Layer 3 of a small transformer language model trained on English Wikipedia (16 layers, counted from 0, width 128).
A neuron's activation on a vector x is SiLU(gate . x) times (in . x), where the dot is the dot product.

Input weights of the MLP neurons that the questions are about. A number n stands for n times 0.00048.
n51 gate: 152 -143 -17 -21 114 338 -204 -195 60 -127 -77 -49 -313 -139 70 0 -61 -188 130 13 8 283 -56 135 -69 40 -94 -147 -136 -116 86 17 240 -4 -110 -115 -38 -126 166 -199 167 103 17 193 -29 262 -134 -8 187 -77 -81 -105 95 -125 -43 242 39 59 106 13 39 -93 83 72 21 -47 -4 -76 30 17 -22 22 115 67 -49 -21 21 26 -16 -98 69 340 66 -94 -43 221 399 38 -25 -117 43 122 141 -61 -163 51 320 -92 -71 245 -77 8 -133 86 -17 -408 -473 188 -227 51 31 96 -120 -149 34 192 -68 -17 164 -158 170 45 116 208 107 -91 176 68
n98 gate: -345 -164 -202 163 -80 121 -197 -47 18 67 -268 85 -9 91 0 -4 170 90 93 40 -63 -13 -182 74 182 223 -122 146 45 291 259 93 -77 -136 -31 99 249 -31 -171 191 9 185 -91 136 -147 -9 161 -163 179 145 -104 -35 -14 -27 -182 -301 -32 -138 -138 -168 -178 -53 -106 49 14 -134 176 191 -9 -22 -51 59 -182 33 -121 -180 -67 -59 -212 -139 -284 -68 116 76 -187 219 -50 284 49 156 -5 240 230 393 -75 -145 171 -49 -257 -161 -5 224 -96 299 -40 -145 109 -180 36 -118 14 40 230 -167 -95 55 -313 170 61 27 -18 330 114 -157 -52 -124 -124 -27
n124 gate: -33 120 50 -67 14 195 159 5 55 68 23 43 -257 204 -286 9 270 -37 233 150 -208 -122 92 369 -78 118 -14 60 -50 28 212 72 -101 -76 -149 -96 -58 247 200 -63 193 -27 -138 -5 -158 299 -235 -98 118 96 100 328 -106 161 92 190 -135 212 45 -175 -120 -181 188 123 -32 36 58 5 119 -14 -184 134 -185 -24 -288 -13 157 -110 -88 132 19 300 -225 -82 254 41 -74 301 161 -102 -110 93 256 190 54 -252 -375 94 28 -104 -119 300 40 110 107 0 240 324 -119 -5 -131 -112 137 46 78 47 -20 77 9 -141 -146 53 98 241 114 19 -58 -86
n166 gate: 143 159 45 -12 122 -237 -144 13 100 75 -262 241 50 33 -42 304 101 214 -44 -45 -12 82 316 72 -87 -38 83 21 45 -254 50 187 83 124 -12 201 219 -81 -116 -96 -140 -136 -91 -66 146 45 134 -173 111 -178 86 -255 0 -67 104 -133 -17 -151 -12 -77 -121 16 -169 -25 33 41 84 183 140 199 55 125 79 180 98 -48 -32 75 174 45 80 -104 -212 -177 100 -340 70 91 -170 42 228 -295 45 -42 142 -50 194 93 4 -69 -194 -127 -184 -133 -149 17 208 -66 249 190 -25 20 -37 66 -154 -173 -167 -90 -85 -33 53 4 128 -12 -214 168 275 -156
n225 gate: -29 102 -67 -169 -38 -124 105 -169 -150 -189 -63 120 -92 170 -153 406 -147 43 -80 -138 62 48 150 -118 0 -253 -284 29 206 0 0 28 -24 -294 -114 -72 -156 397 9 -178 94 34 -68 -236 194 29 -262 160 -62 63 129 -246 117 305 -204 49 -98 128 38 -80 -200 190 -212 -38 120 33 52 123 230 28 99 -112 60 60 -288 61 66 -169 235 239 20 -24 133 259 160 -86 -227 -225 -85 -195 -15 98 -10 -136 -33 -241 67 193 -60 143 207 -263 19 -381 398 338 0 163 92 39 25 19 101 -110 -227 -20 -123 0 -55 -125 -148 31 -276 210 -28 -20 -108 305
n252 gate: -321 58 -261 -130 136 -189 -331 -152 45 -52 -31 37 129 45 55 -124 185 -107 48 26 -84 22 27 -309 -98 215 -240 90 13 251 63 136 -27 0 -118 93 -39 52 -116 -75 -284 200 -272 329 162 66 -79 -9 79 -147 244 70 171 -94 -54 274 149 189 -13 -183 49 44 164 159 151 4 30 -48 106 184 174 76 38 -111 -399 -108 -218 -22 -51 -128 203 -40 5 97 -215 106 45 -111 109 181 -98 -45 67 18 109 200 0 131 221 136 -209 -31 90 116 117 98 -103 75 -40 152 -322 -9 -49 -253 264 23 256 40 0 120 -89 -132 -26 -274 149 -144 -87 190
n312 gate: 296 -73 72 -137 42 240 -8 97 275 91 13 -116 -223 -48 -245 115 282 38 -188 -161 25 -42 150 -9 -116 114 -115 151 285 69 -193 -176 231 -75 -84 -170 -50 113 169 41 -180 124 -146 94 172 -173 -134 121 34 -120 -119 180 -4 150 -108 -52 -164 4 -42 150 -99 -160 17 -98 -226 89 262 -139 204 109 -110 -116 29 -178 -35 -228 29 51 -33 178 -35 142 -35 -25 194 -123 -99 247 92 -61 -21 -39 38 112 -13 128 -145 109 40 122 68 -8 -153 -171 -91 176 227 -26 -81 -107 131 -29 -200 136 43 -344 178 -38 -172 -94 -157 -226 261 -13 278 156 117 -110
n502 gate: -22 -120 51 -87 -8 -50 -93 -149 205 -86 73 -40 217 -4 196 -101 0 119 145 -25 130 -55 -145 -213 -124 -35 264 -326 80 197 222 79 85 -9 21 38 92 46 29 108 -83 -59 0 -225 205 -71 44 0 34 94 -72 -159 262 317 51 142 -34 -143 193 158 -13 25 -122 -21 238 -186 8 96 157 -163 -105 56 -151 -9 -149 -17 63 111 245 -228 142 -154 366 42 0 308 201 -30 21 -73 184 134 -106 -26 62 -136 -191 -58 -136 -8 111 -34 -181 -17 62 -239 -227 -229 102 85 -208 -83 -195 -114 -214 -56 5 -84 40 -4 -250 -225 83 160 171 -13 -308 -89
n51 in: 17 -47 -96 311 25 4 -196 82 118 -31 -126 -52 4 -127 -245 -96 -111 17 -29 46 -236 -120 -177 -94 63 -311 0 89 -217 0 -224 -132 -25 43 149 -29 -33 148 -32 58 328 -4 0 331 165 41 -22 41 -8 -138 -75 -292 119 13 262 -47 314 116 -83 45 127 149 0 200 -75 33 -78 -144 -79 -12 35 -224 -93 39 -238 -248 21 143 76 -262 85 72 56 -430 144 112 -114 -150 -131 145 -51 -214 -67 0 -148 -109 -176 -324 56 228 25 116 219 156 118 72 -61 -121 55 0 90 74 155 84 -67 -98 58 -33 -26 13 -184 -44 -102 33 76 -111 -98 -66
n98 in: 118 132 -126 143 87 -183 0 68 -198 -8 -97 -52 120 -327 264 27 227 58 -105 -27 -183 156 -178 -83 -108 20 -73 -89 -69 -15 -105 125 -42 135 -19 103 257 -57 -71 -29 -83 8 -263 -12 68 198 157 -4 -42 -27 15 -170 218 15 144 43 -195 -167 49 215 35 53 -47 -46 46 -302 -97 30 -103 -38 -111 78 4 204 -115 56 -19 23 203 11 -90 -77 197 8 19 -8 -12 138 -230 -8 128 -71 -104 43 -64 -150 119 215 -119 -61 358 31 -130 12 71 -236 -104 -54 35 66 59 -128 -50 -8 35 -79 -176 -224 32 73 184 81 150 141 -81 -109 -320 -61
n124 in: 257 9 -75 26 126 22 149 -78 236 -47 -272 161 -71 -148 -14 -145 -162 305 -143 154 35 4 160 -32 49 283 111 58 -326 -4 -49 -165 249 -151 13 -150 52 187 39 300 -173 -102 -18 120 -44 385 208 -302 -79 191 353 74 103 -58 174 -36 202 109 35 139 81 -35 159 -4 49 -53 -65 -109 229 -13 -269 40 -85 -143 228 -9 200 -75 -187 -22 22 45 68 4 -18 97 -142 106 -117 -144 156 36 -137 58 -39 -67 53 26 14 -79 13 307 -77 -58 267 -111 34 53 49 9 9 43 -66 -318 -107 145 217 -179 55 -313 -225 178 -146 -70 -68 -90 -39 -259
n166 in: -109 237 177 132 -12 43 122 143 -216 346 -16 -33 32 100 -98 -51 -24 119 178 -87 -118 137 60 -24 -40 -12 -83 60 -43 -116 -64 265 278 -41 86 51 -12 -19 111 -105 184 -115 68 -56 82 39 -149 31 -331 0 -229 -51 -108 200 180 -208 -129 63 -67 50 -72 31 -154 71 -83 -94 -182 -4 -162 -4 -200 -276 -19 -49 102 216 218 56 -106 99 121 100 187 -415 136 130 -20 43 0 -153 24 81 16 -144 -82 187 -135 -171 78 -196 -44 -12 -92 0 -100 -64 165 16 -24 76 210 -93 40 -51 112 73 -131 180 156 -162 -237 46 62 -35 -99 197 54 -189
n225 in: -69 366 130 -13 250 31 121 -28 -146 -39 -41 42 -59 193 -223 -153 74 -185 106 -58 -76 45 251 5 132 -215 9 101 5 -73 137 134 -59 -281 -98 45 31 120 97 48 -93 -32 196 -32 80 -76 384 411 4 18 0 -36 -165 82 151 -215 -23 31 49 -253 435 -85 28 -77 204 49 -221 -196 -271 -53 322 -128 22 -9 -23 -40 89 195 209 -14 -312 -146 42 -41 -50 -103 314 185 -173 202 0 69 140 -82 22 -86 -23 89 47 -372 77 22 -162 -145 -159 -55 66 -154 -132 177 222 155 32 -81 205 231 150 108 28 -149 32 91 106 -27 -187 -5 -226 -40
n252 in: -159 385 -44 223 -122 -48 -171 79 0 89 -8 38 117 -8 230 -16 179 -232 -98 119 190 147 -24 53 173 74 36 -109 24 125 -8 59 44 -191 -63 104 -98 -4 -74 55 -78 -200 -245 88 67 -20 -92 -20 12 -92 -196 -75 109 -32 -48 -57 150 225 -63 -192 324 47 62 28 136 -68 47 12 -44 -4 -132 101 162 -21 -95 -43 71 -173 42 -191 20 206 29 4 -259 79 302 20 -200 57 137 -127 12 45 -165 -124 176 -137 207 -107 -241 95 124 48 90 149 -280 208 -56 8 123 -117 -336 -140 254 -8 -51 170 70 -140 -60 -161 167 -12 54 28 -8 115
n312 in: 255 12 100 -130 -64 275 -108 21 110 26 223 -114 40 90 95 -96 -123 109 -213 -332 -100 -56 -183 -8 -240 -220 145 208 -153 -81 110 111 -174 79 179 -16 -63 -4 -55 154 83 56 12 -73 16 32 -42 91 136 61 -56 -131 -298 167 -53 86 -139 12 -227 0 -114 16 45 -52 -157 -80 145 -32 177 151 150 -61 -186 -206 33 184 139 45 93 -108 94 268 58 -113 -8 108 36 -32 -71 123 -154 66 89 0 261 -101 20 131 -33 300 -4 60 55 154 -126 -57 -129 12 -122 49 -21 291 -274 153 154 -235 -78 216 63 -36 -80 107 -4 248 -193 -127 -79 -28
n502 in: -144 0 93 -28 -152 132 133 -105 -94 155 -114 0 85 53 -116 -217 16 20 186 48 -16 84 -49 252 269 -67 -227 184 77 53 -224 -80 150 -218 -48 121 4 -84 263 185 -154 61 -191 126 8 -116 -93 -16 24 24 24 207 53 208 -4 233 -12 124 236 -218 152 72 -100 -73 -109 16 79 56 -52 52 67 61 117 -164 159 -95 12 110 198 113 -45 253 -112 -125 49 -354 -199 69 -345 -58 -314 -8 -16 303 -20 -12 -101 -79 -113 156 -41 -28 86 -4 -55 -90 43 -93 -24 187 401 99 -230 -20 24 99 -65 84 -134 28 -20 4 -32 113 85 95 -63 76

Each question shows a token from some text and the vector x that enters the MLP there. A number n stands for n times 0.0075.

"– ": 116 200 -180 65 -4 -46 -129 108 6 184 -7 18 451 101 200 85 3 -75 93 110 116 119 6 75 167 -52 239 44 -19 -6 127 -129 -16 84 187 -70 20 53 -114 -14 -48 -93 -5 9 59 15 21 -26 102 -19 77 21 -10 204 114 61 -32 72 117 -165 94 76 37 151 -86 92 80 -29 12 75 20 -138 -62 -193 108 -56 -274 -87 154 132 -63 147 163 39 153 -42 31 136 40 -52 -20 -13 43 63 150 -1 49 85 136 117 -39 53 14 155 51 105 -173 -78 -142 -42 4 -41 -34 -81 -94 74 173 -91 28 73 20 93 66 3 51 48 185 79
Which neuron fires most, and how strongly? n252, at about 0.57

"| ": 149 -4 -19 -89 101 -148 38 64 28 213 -137 -118 34 -59 -89 28 12 19 21 14 -27 2 28 -95 9 -192 5 119 67 150 153 85 -66 115 122 -62 38 -97 -7 -210 -106 59 -5 -29 22 -169 163 -33 78 -118 102 -121 51 171 16 13 92 141 -16 -28 -39 -25 7 60 -6 20 219 -52 -33 105 -217 13 -60 -285 176 60 -125 -149 78 97 52 -232 16 -17 133 -129 -94 7 -86 -80 91 125 39 45 -27 -101 45 16 57 213 71 -102 23 4 38 198 -161 12 -116 -10 -61 19 -12 81 107 56 125 -37 226 105 110 243 74 7 21 73 11 -20
The neuron with the highest activation: n312

" ": 46 79 -98 -101 26 -179 40 132 125 183 -66 -232 110 200 -18 38 8 73 76 -196 78 -8 -134 78 48 -124 152 12 -236 66 44 -11 -20 -44 -17 -1 53 19 -180 -99 -23 -21 74 -40 -88 -21 64 27 123 -75 -176 -19 -41 42 71 188 -139 71 69 92 40 -44 -78 152 -15 2 93 -7 -23 96 -14 40 -146 -151 186 -97 -128 1 -16 21 96 -40 217 156 186 -232 -13 23 9 40 -81 98 152 -6 -159 -3 19 -69 81 -69 37 -41 130 -127 -6 125 -350 -57 -136 130 -32 -28 199 -9 -12 268 127 -115 51 55 -136 146 20 106 142 10 48 -9
The neuron with the highest activation: n502

"e": -228 4 159 -7 -14 41 34 -53 -2 34 124 -113 -130 22 -33 -78 -174 -10 -36 45 -45 -183 -36 107 -57 10 211 28 24 -4 168 -4 30 -132 -37 -114 -8 -53 -197 -34 -312 4 2 91 -9 -88 3 -52 32 -87 47 2 -123 40 -9 62 -34 52 50 -45 -19 97 -121 16 58 134 -152 92 -156 -351 -201 142 -52 238 104 -128 132 -109 39 15 -99 243 196 -100 -80 -241 0 68 22 -156 -31 -2 -44 -4 -34 38 -52 73 174 -100 19 -27 -158 88 -96 12 -108 239 -73 -129 -69 -73 -30 69 95 53 94 -6 36 -85 40 152 -73 -75 32 252 170 105
The neuron with the highest activation: n98

"2 ": 182 28 -31 -185 -112 -79 -82 108 112 324 -85 58 96 -18 201 -45 -88 -49 -6 -12 39 115 33 -74 -27 -193 71 -133 -67 -20 -118 -117 211 47 178 -181 -18 25 101 -33 -91 -77 -37 6 94 -48 30 138 120 -63 -21 77 177 38 56 26 -45 3 31 -70 78 128 -123 -65 49 54 145 173 -108 49 -113 62 13 -43 97 17 -8 -119 198 144 -60 -98 108 101 161 -153 -46 47 6 131 74 50 -44 117 96 1 -1 81 234 126 -74 228 -90 147 172 25 -268 -14 -124 34 -243 109 -23 150 -51 78 36 179 -9 150 73 -34 5 -19 -42 74 50 65
Which neuron fires most, and how strongly? n502, at about 0.23

"turb": -94 54 324 12 133 33 -83 19 53 44 -67 -104 -18 -5 90 5 108 -117 62 90 -69 24 97 84 16 -39 104 -28 -53 -96 8 4 -4 11 85 -95 11 154 53 -96 -176 28 138 -125 -153 102 381 -89 55 -58 -98 -159 55 -58 100 -187 25 -42 -74 48 17 2 -62 -79 -201 154 285 -105 6 17 4 54 33 243 85 -11 -29 -2 198 20 -116 64 107 -63 -190 -52 -69 21 -214 30 -197 -13 -93 24 -5 314 30 -61 160 -21 209 -2 146 28 31 -32 21 -79 22 -40 -57 -114 71 -38 38 16 185 95 73 97 80 1 188 -178 -23 267 122 47
The neuron with the highest activation: n166

"du": -141 45 37 -67 -93 -85 90 137 28 -96 125 -225 -16 -112 35 46 67 0 -52 86 61 -35 52 21 -162 -49 206 -85 -144 45 89 53 -101 -64 118 82 64 -145 -10 -159 -243 1 -51 -51 89 -23 162 131 -17 18 -93 -76 20 209 115 -127 130 19 -96 86 2 -6 70 -131 -130 87 22 -258 -28 -36 -116 -108 -100 227 12 351 -70 -70 104 13 -54 40 119 208 60 -39 7 -44 -219 -123 -78 93 108 196 5 66 117 -170 159 -55 94 46 121 -42 34 -45 -3 -149 -80 -50 -67 101 213 94 -7 76 87 3 -106 120 49 20 91 66 -32 169 -24 -136
Which three neurons fire most, strongest first? n124, n51, n252

"driving ": 39 63 138 2 11 8 -85 -52 266 217 144 -82 73 -23 -17 73 -149 -38 92 50 15 26 -108 52 -64 -16 42 -108 49 -213 128 216 -87 86 -8 -118 160 -47 30 -120 -106 -112 21 -154 -77 -88 131 25 130 -74 -4 -11 109 -43 31 -39 125 11 11 74 -9 21 82 -81 -287 248 -135 -42 -84 -124 -112 -158 -105 -137 -2 -26 -29 -21 69 184 -65 -29 85 -165 21 51 -46 -6 -295 122 -63 12 -188 85 30 27 -31 -71 183 -120 68 -149 86 -4 -48 -1 0 91 -43 -107 -195 -17 27 196 91 -133 82 -7 159 42 -121 113 146 199 208 117 77 -120
The neuron with the highest activation: n312

", ": -111 -49 55 -119 -193 -18 2 -9 132 206 -66 -205 -11 7 -222 2 -87 -90 138 -149 27 136 -123 -136 147 -94 127 -60 54 54 98 -123 -94 96 -78 -11 -74 13 -114 -5 -91 -171 150 -105 107 55 111 127 307 -183 -86 14 22 143 5 116 31 -100 -62 -18 -38 40 6 -48 -50 208 207 150 -228 55 -120 37 -26 -151 106 -25 -59 3 61 -138 -83 -64 185 44 -65 -66 86 226 -94 168 -132 9 21 -72 31 -54 -88 116 114 -114 98 38 -122 57 97 -4 -51 -33 27 -58 -146 -41 -95 34 -100 41 37 91 44 152 120 166 2 259 57 5 -18 -21
The neuron with the highest activation: n502

"the ": -40 16 -31 4 -124 -50 141 33 108 175 -58 -14 -34 7 -12 12 -80 92 -67 -44 101 64 53 67 130 -17 143 180 -17 -152 -50 -187 -149 -112 61 -75 129 -125 105 -212 -93 -40 -25 39 -35 -39 -53 129 33 -149 -86 135 40 -26 -40 -62 -47 -32 -38 -246 -158 -63 -137 -30 -18 -181 3 -131 11 -156 -59 -85 153 -190 -141 -96 68 -2 154 -28 -70 106 70 151 60 30 -70 20 -11 -1 -141 41 -93 65 63 102 186 76 137 -110 164 23 -63 -38 42 53 -119 -91 8 55 -96 143 96 -69 -9 118 79 -64 188 -93 34 383 -20 159 -70 -41 -195 -39
Which three neurons fire most, strongest first? n225, n98, n252

"was ": 21 -22 113 -178 83 -256 -48 236 199 244 -175 -124 90 183 -199 133 -2 152 140 -208 82 -14 6 18 30 21 95 135 47 -128 96 -87 -1 50 -27 -65 30 -79 -29 -9 -22 108 16 -61 -9 -53 79 -63 94 -104 50 -132 -69 -41 208 -52 8 -86 59 -29 -69 29 -34 49 -134 26 -27 115 -97 17 -162 28 74 -276 253 122 -153 -98 -51 17 52 -42 102 -139 -83 -96 -34 -13 -81 93 68 -37 -145 53 7 67 135 78 160 27 113 -96 -193 -61 -152 118 -136 -83 -3 -77 -24 94 133 -54 32 77 98 -59 -49 -81 59 94 146 245 -98 -111 31 -21
The neuron with the highest activation: n166

"plic": -53 -140 57 89 -79 105 -142 -25 -2 32 41 6 -41 -12 165 15 -152 -44 237 9 -64 -87 74 114 -70 -95 260 -101 -59 54 157 101 -189 -102 239 -144 47 108 -113 -1 -40 137 -202 131 44 -77 96 -139 138 69 -48 37 19 170 50 78 -17 -29 -46 -110 -210 69 -7 70 -192 35 69 -18 83 12 -150 16 38 65 23 66 -145 -49 94 -9 -166 -5 194 46 -58 -127 164 116 -124 107 -181 135 -91 -36 29 10 -51 -65 146 -15 120 121 -41 43 -112 -146 -103 125 -37 -80 -16 -111 184 268 -24 55 153 138 -131 -27 82 -119 82 -132 67 60 219 -14
The neuron with the highest activation: n225

"es": -126 11 140 25 -6 24 -99 10 112 58 290 -145 11 109 -53 44 -61 -15 -48 -30 83 -158 -32 -8 -56 58 36 -51 -8 -11 113 135 102 -18 87 -57 -33 79 68 -143 -184 -109 -43 -157 -150 -148 104 -67 225 -150 261 -26 -74 -27 -98 -37 -14 -4 82 -17 -16 65 -38 -21 -267 148 -47 -107 -120 -74 -184 170 -81 237 7 40 18 -101 110 167 -156 138 169 -49 -113 -87 29 -25 0 -35 -307 -82 50 9 -109 -26 21 -13 300 -18 -58 26 34 161 -218 -7 -27 -9 -174 -133 -20 -120 -50 163 -1 73 11 17 105 -43 43 63 -112 102 -97 185 133 38
Which neuron fires most, and how strongly? n98, at about 0.17

"Design ": 61 14 136 22 -121 -200 -203 -133 190 249 16 -224 -29 36 -28 187 -94 -50 36 -106 -44 -1 6 296 29 -63 124 -39 -49 28 55 94 -135 99 -33 54 -47 90 -67 -66 0 -37 -113 -106 -33 -189 30 123 49 -44 -8 -82 55 -43 114 -9 83 129 109 94 129 -88 -18 -79 -45 140 -110 71 -215 -22 -96 -15 -122 -36 -10 -75 66 58 71 -27 35 67 7 -3 -43 -152 27 12 -159 228 -160 74 9 -12 -143 212 11 -49 77 -202 18 60 108 13 -107 -55 -165 -69 -101 -128 -217 -125 110 169 -68 -13 180 -95 31 100 -4 201 66 135 -54 14 161 241
Which two neurons fire most, strongest first? n124, n98

"Mary ": -66 -6 -53 123 19 -105 -35 -108 0 190 46 -107 -12 108 47 -23 -176 -100 -52 116 -111 -21 167 -83 -21 -185 198 -15 144 110 -24 24 -8 -180 -308 84 -112 -137 -134 -250 -89 30 30 84 49 -10 124 90 -113 47 -23 -54 136 84 114 257 2 -5 -35 -65 153 -180 20 48 -84 -83 -85 -54 -216 -55 -132 34 -105 -146 -10 -104 -27 126 -45 37 29 112 23 34 -79 -93 -226 -103 0 110 -92 72 -160 -10 9 60 117 91 40 -40 46 121 -16 -123 -97 52 -146 -152 -17 -62 -86 120 125 -59 -101 -26 136 -96 96 -76 171 160 52 -2 23 73 58 7
The neuron with the highest activation: n312

"H": 28 16 108 86 -19 -57 -6 -60 204 107 -43 -135 160 -168 101 110 65 -17 -59 13 55 -81 112 74 -27 -146 76 4 -36 -70 109 -73 -115 -290 49 -35 66 -37 104 -354 -146 -125 303 50 -102 -92 138 -98 42 -29 124 -1 -12 4 24 140 -25 21 -49 65 37 -28 104 -72 -89 33 -30 -180 -194 -36 16 78 -79 83 146 44 -14 -66 105 -14 -75 46 1 79 -116 149 -79 -17 -44 36 9 -3 58 22 29 69 49 137 168 142 36 -44 40 69 4 180 -13 37 -171 4 -79 108 70 110 -29 -22 68 -163 77 207 182 29 65 281 32 104 -25 -125
Which two neurons fire most, strongest first? n502, n252

"==": 39 -46 -125 -21 34 -56 -43 94 68 38 -86 -174 164 3 -243 -3 187 65 26 14 -23 78 -149 7 108 -207 107 -74 -138 69 20 122 -54 133 -81 -55 -30 -94 23 28 -246 63 9 -20 13 -85 -80 43 116 -193 76 -70 8 -57 81 222 80 -21 -7 -8 -89 -39 -85 -60 -5 -38 -12 -41 -95 7 -124 100 68 -183 144 23 75 -66 -62 -60 105 -8 247 30 -109 42 -27 -89 -165 23 -136 184 141 -18 -35 18 40 -109 100 -28 9 133 -299 48 119 215 -27 -118 -149 -138 -41 27 228 42 -194 35 66 -28 128 -11 85 179 -239 242 26 -53 105 13
Which three neurons fire most, strongest first? n51, n166, n98

"Jean": -75 -49 201 159 161 -53 -28 121 -32 9 18 -167 48 -42 87 109 -102 1 -18 33 61 -54 6 -116 -140 -60 199 110 20 -57 66 32 19 -168 -28 1 -76 -53 -44 -206 -196 -91 -51 -4 35 -80 166 70 -126 72 22 131 119 -19 292 44 111 92 20 21 152 -36 -18 55 -307 9 -87 -3 -99 -112 -150 55 27 -6 112 -90 65 71 -6 13 -121 182 113 -68 -167 -56 -224 116 -53 65 -14 97 67 -23 -70 106 156 -49 -27 -79 -75 47 76 9 2 46 -268 -154 -210 -49 -172 114 158 -173 -94 65 217 74 72 69 130 86 -158 103 -105 141 59 56
The neuron with the highest activation: n312

"time": -52 10 273 28 -26 181 -154 -66 159 30 106 -113 25 -46 -183 76 -22 -194 -154 -161 134 15 -92 -46 -103 -108 339 -16 166 -24 55 -88 -203 -19 35 -133 4 227 36 -40 28 -120 -39 29 -93 -223 169 56 57 -91 16 -133 8 20 189 -89 -13 39 -41 -52 16 -48 10 -207 140 -9 34 84 65 -75 -34 -112 77 38 50 -85 100 -137 192 178 -97 12 186 -244 -220 -43 9 37 6 9 42 45 -133 210 -170 98 15 -13 56 -61 28 -55 211 62 32 27 -55 -156 -134 -134 -162 168 12 77 -127 87 115 35 -58 -40 55 45 -6 33 -78 133 75 22
Which two neurons fire most, strongest first? n312, n124

"eg": -235 52 -104 73 20 -43 11 57 59 -97 -157 -99 -88 109 87 -1 114 -144 100 -83 -184 -98 30 -48 124 2 96 54 -110 91 20 62 67 -248 240 13 115 -64 -94 -78 -175 147 79 8 -44 -215 81 -144 -68 -123 28 60 -81 73 108 167 85 92 -46 -123 -31 84 -219 -75 -193 -98 187 -64 22 -138 41 -104 355 119 122 -30 -37 -79 -56 -92 -108 125 70 -55 -19 -94 -43 52 34 73 -77 -21 14 28 10 -53 -51 119 115 -115 115 -76 95 -25 198 -35 -59 -91 -56 -250 35 19 -34 -66 114 13 111 -3 -139 59 71 -19 132 139 18 99 109 134
The neuron with the highest activation: n252

"Tal": -202 62 -31 -47 -231 -74 46 7 203 43 40 -139 113 -62 53 119 5 151 130 11 -117 81 29 152 -68 -78 132 -15 -77 113 6 94 -106 -138 72 -98 123 -21 -89 -308 -273 -66 75 21 27 -72 185 -128 107 17 -246 -265 -107 143 33 72 61 38 -5 8 -88 -113 78 -40 -197 83 -128 -170 5 10 64 69 8 -3 -13 26 72 69 -4 -33 75 63 -41 99 -1 -67 -26 62 -89 118 -95 100 -75 24 11 21 58 57 122 6 274 29 172 -49 63 -46 -191 67 -143 -178 -15 121 54 38 -150 103 125 -58 -16 163 81 42 188 146 -59 97 147 -184
Which neuron fires most, and how strongly? n124, at about 0.044

"189": -62 -2 81 82 -103 -100 31 -83 -101 136 -144 -237 98 104 145 -102 110 -68 -92 -65 53 5 -89 -90 53 -205 100 73 -69 33 -51 66 -78 -17 -40 58 -22 102 -112 -102 -175 -31 143 75 -223 -195 119 -50 27 -5 -79 128 146 -84 285 44 -33 27 39 9 -48 -8 68 -31 -83 71 145 -37 -17 49 -130 247 -3 104 157 144 -59 -117 194 192 -16 -72 125 -168 -83 -210 -40 54 15 24 1 -18 -67 140 -181 -10 0 194 -2 -81 68 20 183 136 -123 132 -122 -55 -185 103 -194 6 92 -102 -68 84 99 177 -56 88 -44 110 49 176 -132 109 61 4
The neuron with the highest activation: n51

"torped": -4 185 147 44 67 -178 -136 -81 1 -79 57 -130 -65 -57 -27 -53 -28 -96 -63 116 -31 63 77 29 38 -44 99 -137 -9 84 44 -73 71 57 59 15 -36 33 36 -73 -256 100 108 -85 -121 61 125 -48 163 -139 -75 -96 -152 26 199 -130 37 -65 -136 63 164 -90 -83 -176 -251 83 238 -146 21 0 -116 27 45 160 89 6 -149 78 203 36 -123 146 65 -120 -77 -80 -81 80 -199 -47 -202 -188 -42 85 28 263 -44 -94 40 -48 163 12 137 160 22 -38 -25 -18 -107 -30 -4 -87 113 -86 51 55 227 59 58 187 86 157 81 -93 -143 140 80 17
The neuron with the highest activation: n124

"1 ": 155 93 -84 -130 43 -145 -121 55 38 315 -35 3 121 65 263 -27 -22 -84 -104 -7 59 146 -25 29 72 -132 73 53 -140 45 -128 -218 171 56 113 -137 54 22 43 -70 -121 13 -39 53 18 -5 122 107 29 47 -140 90 245 2 3 52 -44 19 110 -46 118 61 -29 52 -45 156 47 47 11 -1 -62 166 75 46 135 23 -105 -70 169 64 13 -117 168 60 176 -240 -80 55 -11 104 59 75 52 105 45 22 48 90 180 69 9 207 -159 108 119 81 -241 -10 -153 83 -262 20 79 90 -110 143 52 40 0 130 7 -16 123 -57 6 33 225 99
Which neuron fires most, and how strongly? n252, at about 0.21

"; ": 10 187 -81 120 -33 4 176 -43 68 182 47 -51 8 -106 -75 12 -98 -141 162 34 -101 -63 -7 23 72 -10 120 -1 15 -89 -52 -37 249 -31 -19 57 128 -39 -88 -37 101 -9 -10 128 -126 -140 153 17 374 68 -75 79 -161 -42 -40 -29 -127 26 -61 -91 -122 149 106 -91 -10 82 64 -50 -37 -56 -145 -13 95 -122 141 5 -85 -190 14 38 -192 -87 179 31 100 14 11 -32 -15 -10 -128 96 114 -119 -106 -169 42 104 -61 73 35 31 65 77 231 189 -146 25 106 -256 38 -36 46 146 -42 -48 45 30 177 143 -13 2 144 31 80 213 22 -145
The neuron with the highest activation: n225

"1": -34 -22 186 115 -50 -60 -67 218 57 123 62 -59 17 -34 -38 0 -72 -102 -111 -40 75 -135 33 79 -2 -2 18 -39 -219 -109 -7 81 32 -66 90 -135 113 95 -206 -143 -81 -143 144 -91 -139 -26 276 -97 38 112 -169 103 1 -52 -3 -196 -138 -91 -86 95 -36 26 -117 185 -28 161 24 -99 86 77 -178 133 33 202 68 11 29 3 258 7 17 -18 210 -6 63 -101 70 -94 -40 6 -52 235 -132 171 -120 31 83 199 81 -97 -114 21 -35 133 112 114 -85 -95 -125 78 -104 -53 163 35 -64 128 87 61 115 157 90 -13 27 -65 -92 66 182 87
Which neuron fires most, and how strongly? n502, at about 0.16

"ag": -169 -71 -104 -43 -85 -115 51 -94 -1 -16 -9 -87 113 -9 89 70 172 -13 24 -63 -114 108 61 144 64 -51 6 -84 -191 88 21 -114 127 -325 264 107 119 -57 -36 -155 -242 -115 -52 -174 -84 -142 295 -84 -85 67 12 9 1 14 12 69 68 123 -32 57 -79 26 -150 145 -100 -29 -7 22 -46 -103 -46 -95 75 144 264 -114 56 154 112 -42 -150 -99 5 39 -40 -25 13 -23 -44 119 -72 51 -67 147 -2 -59 -6 92 10 -29 78 -29 142 75 -141 40 107 -161 -85 -110 47 2 105 174 -54 198 179 149 81 -17 48 -2 82 -32 95 -152 42 -60
Which three neurons fire most, strongest first? n98, n312, n51

"(": 123 66 -181 -65 0 -43 13 77 -11 212 -190 -44 141 -13 54 107 67 -156 26 -188 -83 -11 -177 -45 19 39 -68 -68 65 -90 -13 -34 83 87 -35 118 -46 -36 -54 -40 -62 -79 37 143 -67 -24 114 -7 291 -83 -29 -9 38 42 -135 3 -149 -111 155 -20 -79 152 189 -20 47 -44 77 -208 -35 -117 -190 149 124 -252 137 60 -66 -196 120 -68 -37 200 166 -111 32 -91 31 -102 -193 92 -91 149 25 3 27 -4 70 5 37 39 83 194 93 104 132 38 -25 105 -68 -115 30 46 130 216 150 -74 172 -37 149 98 129 -117 -74 12 -32 -5 61 -136
Which neuron fires most, and how strongly? n225, at about 0.15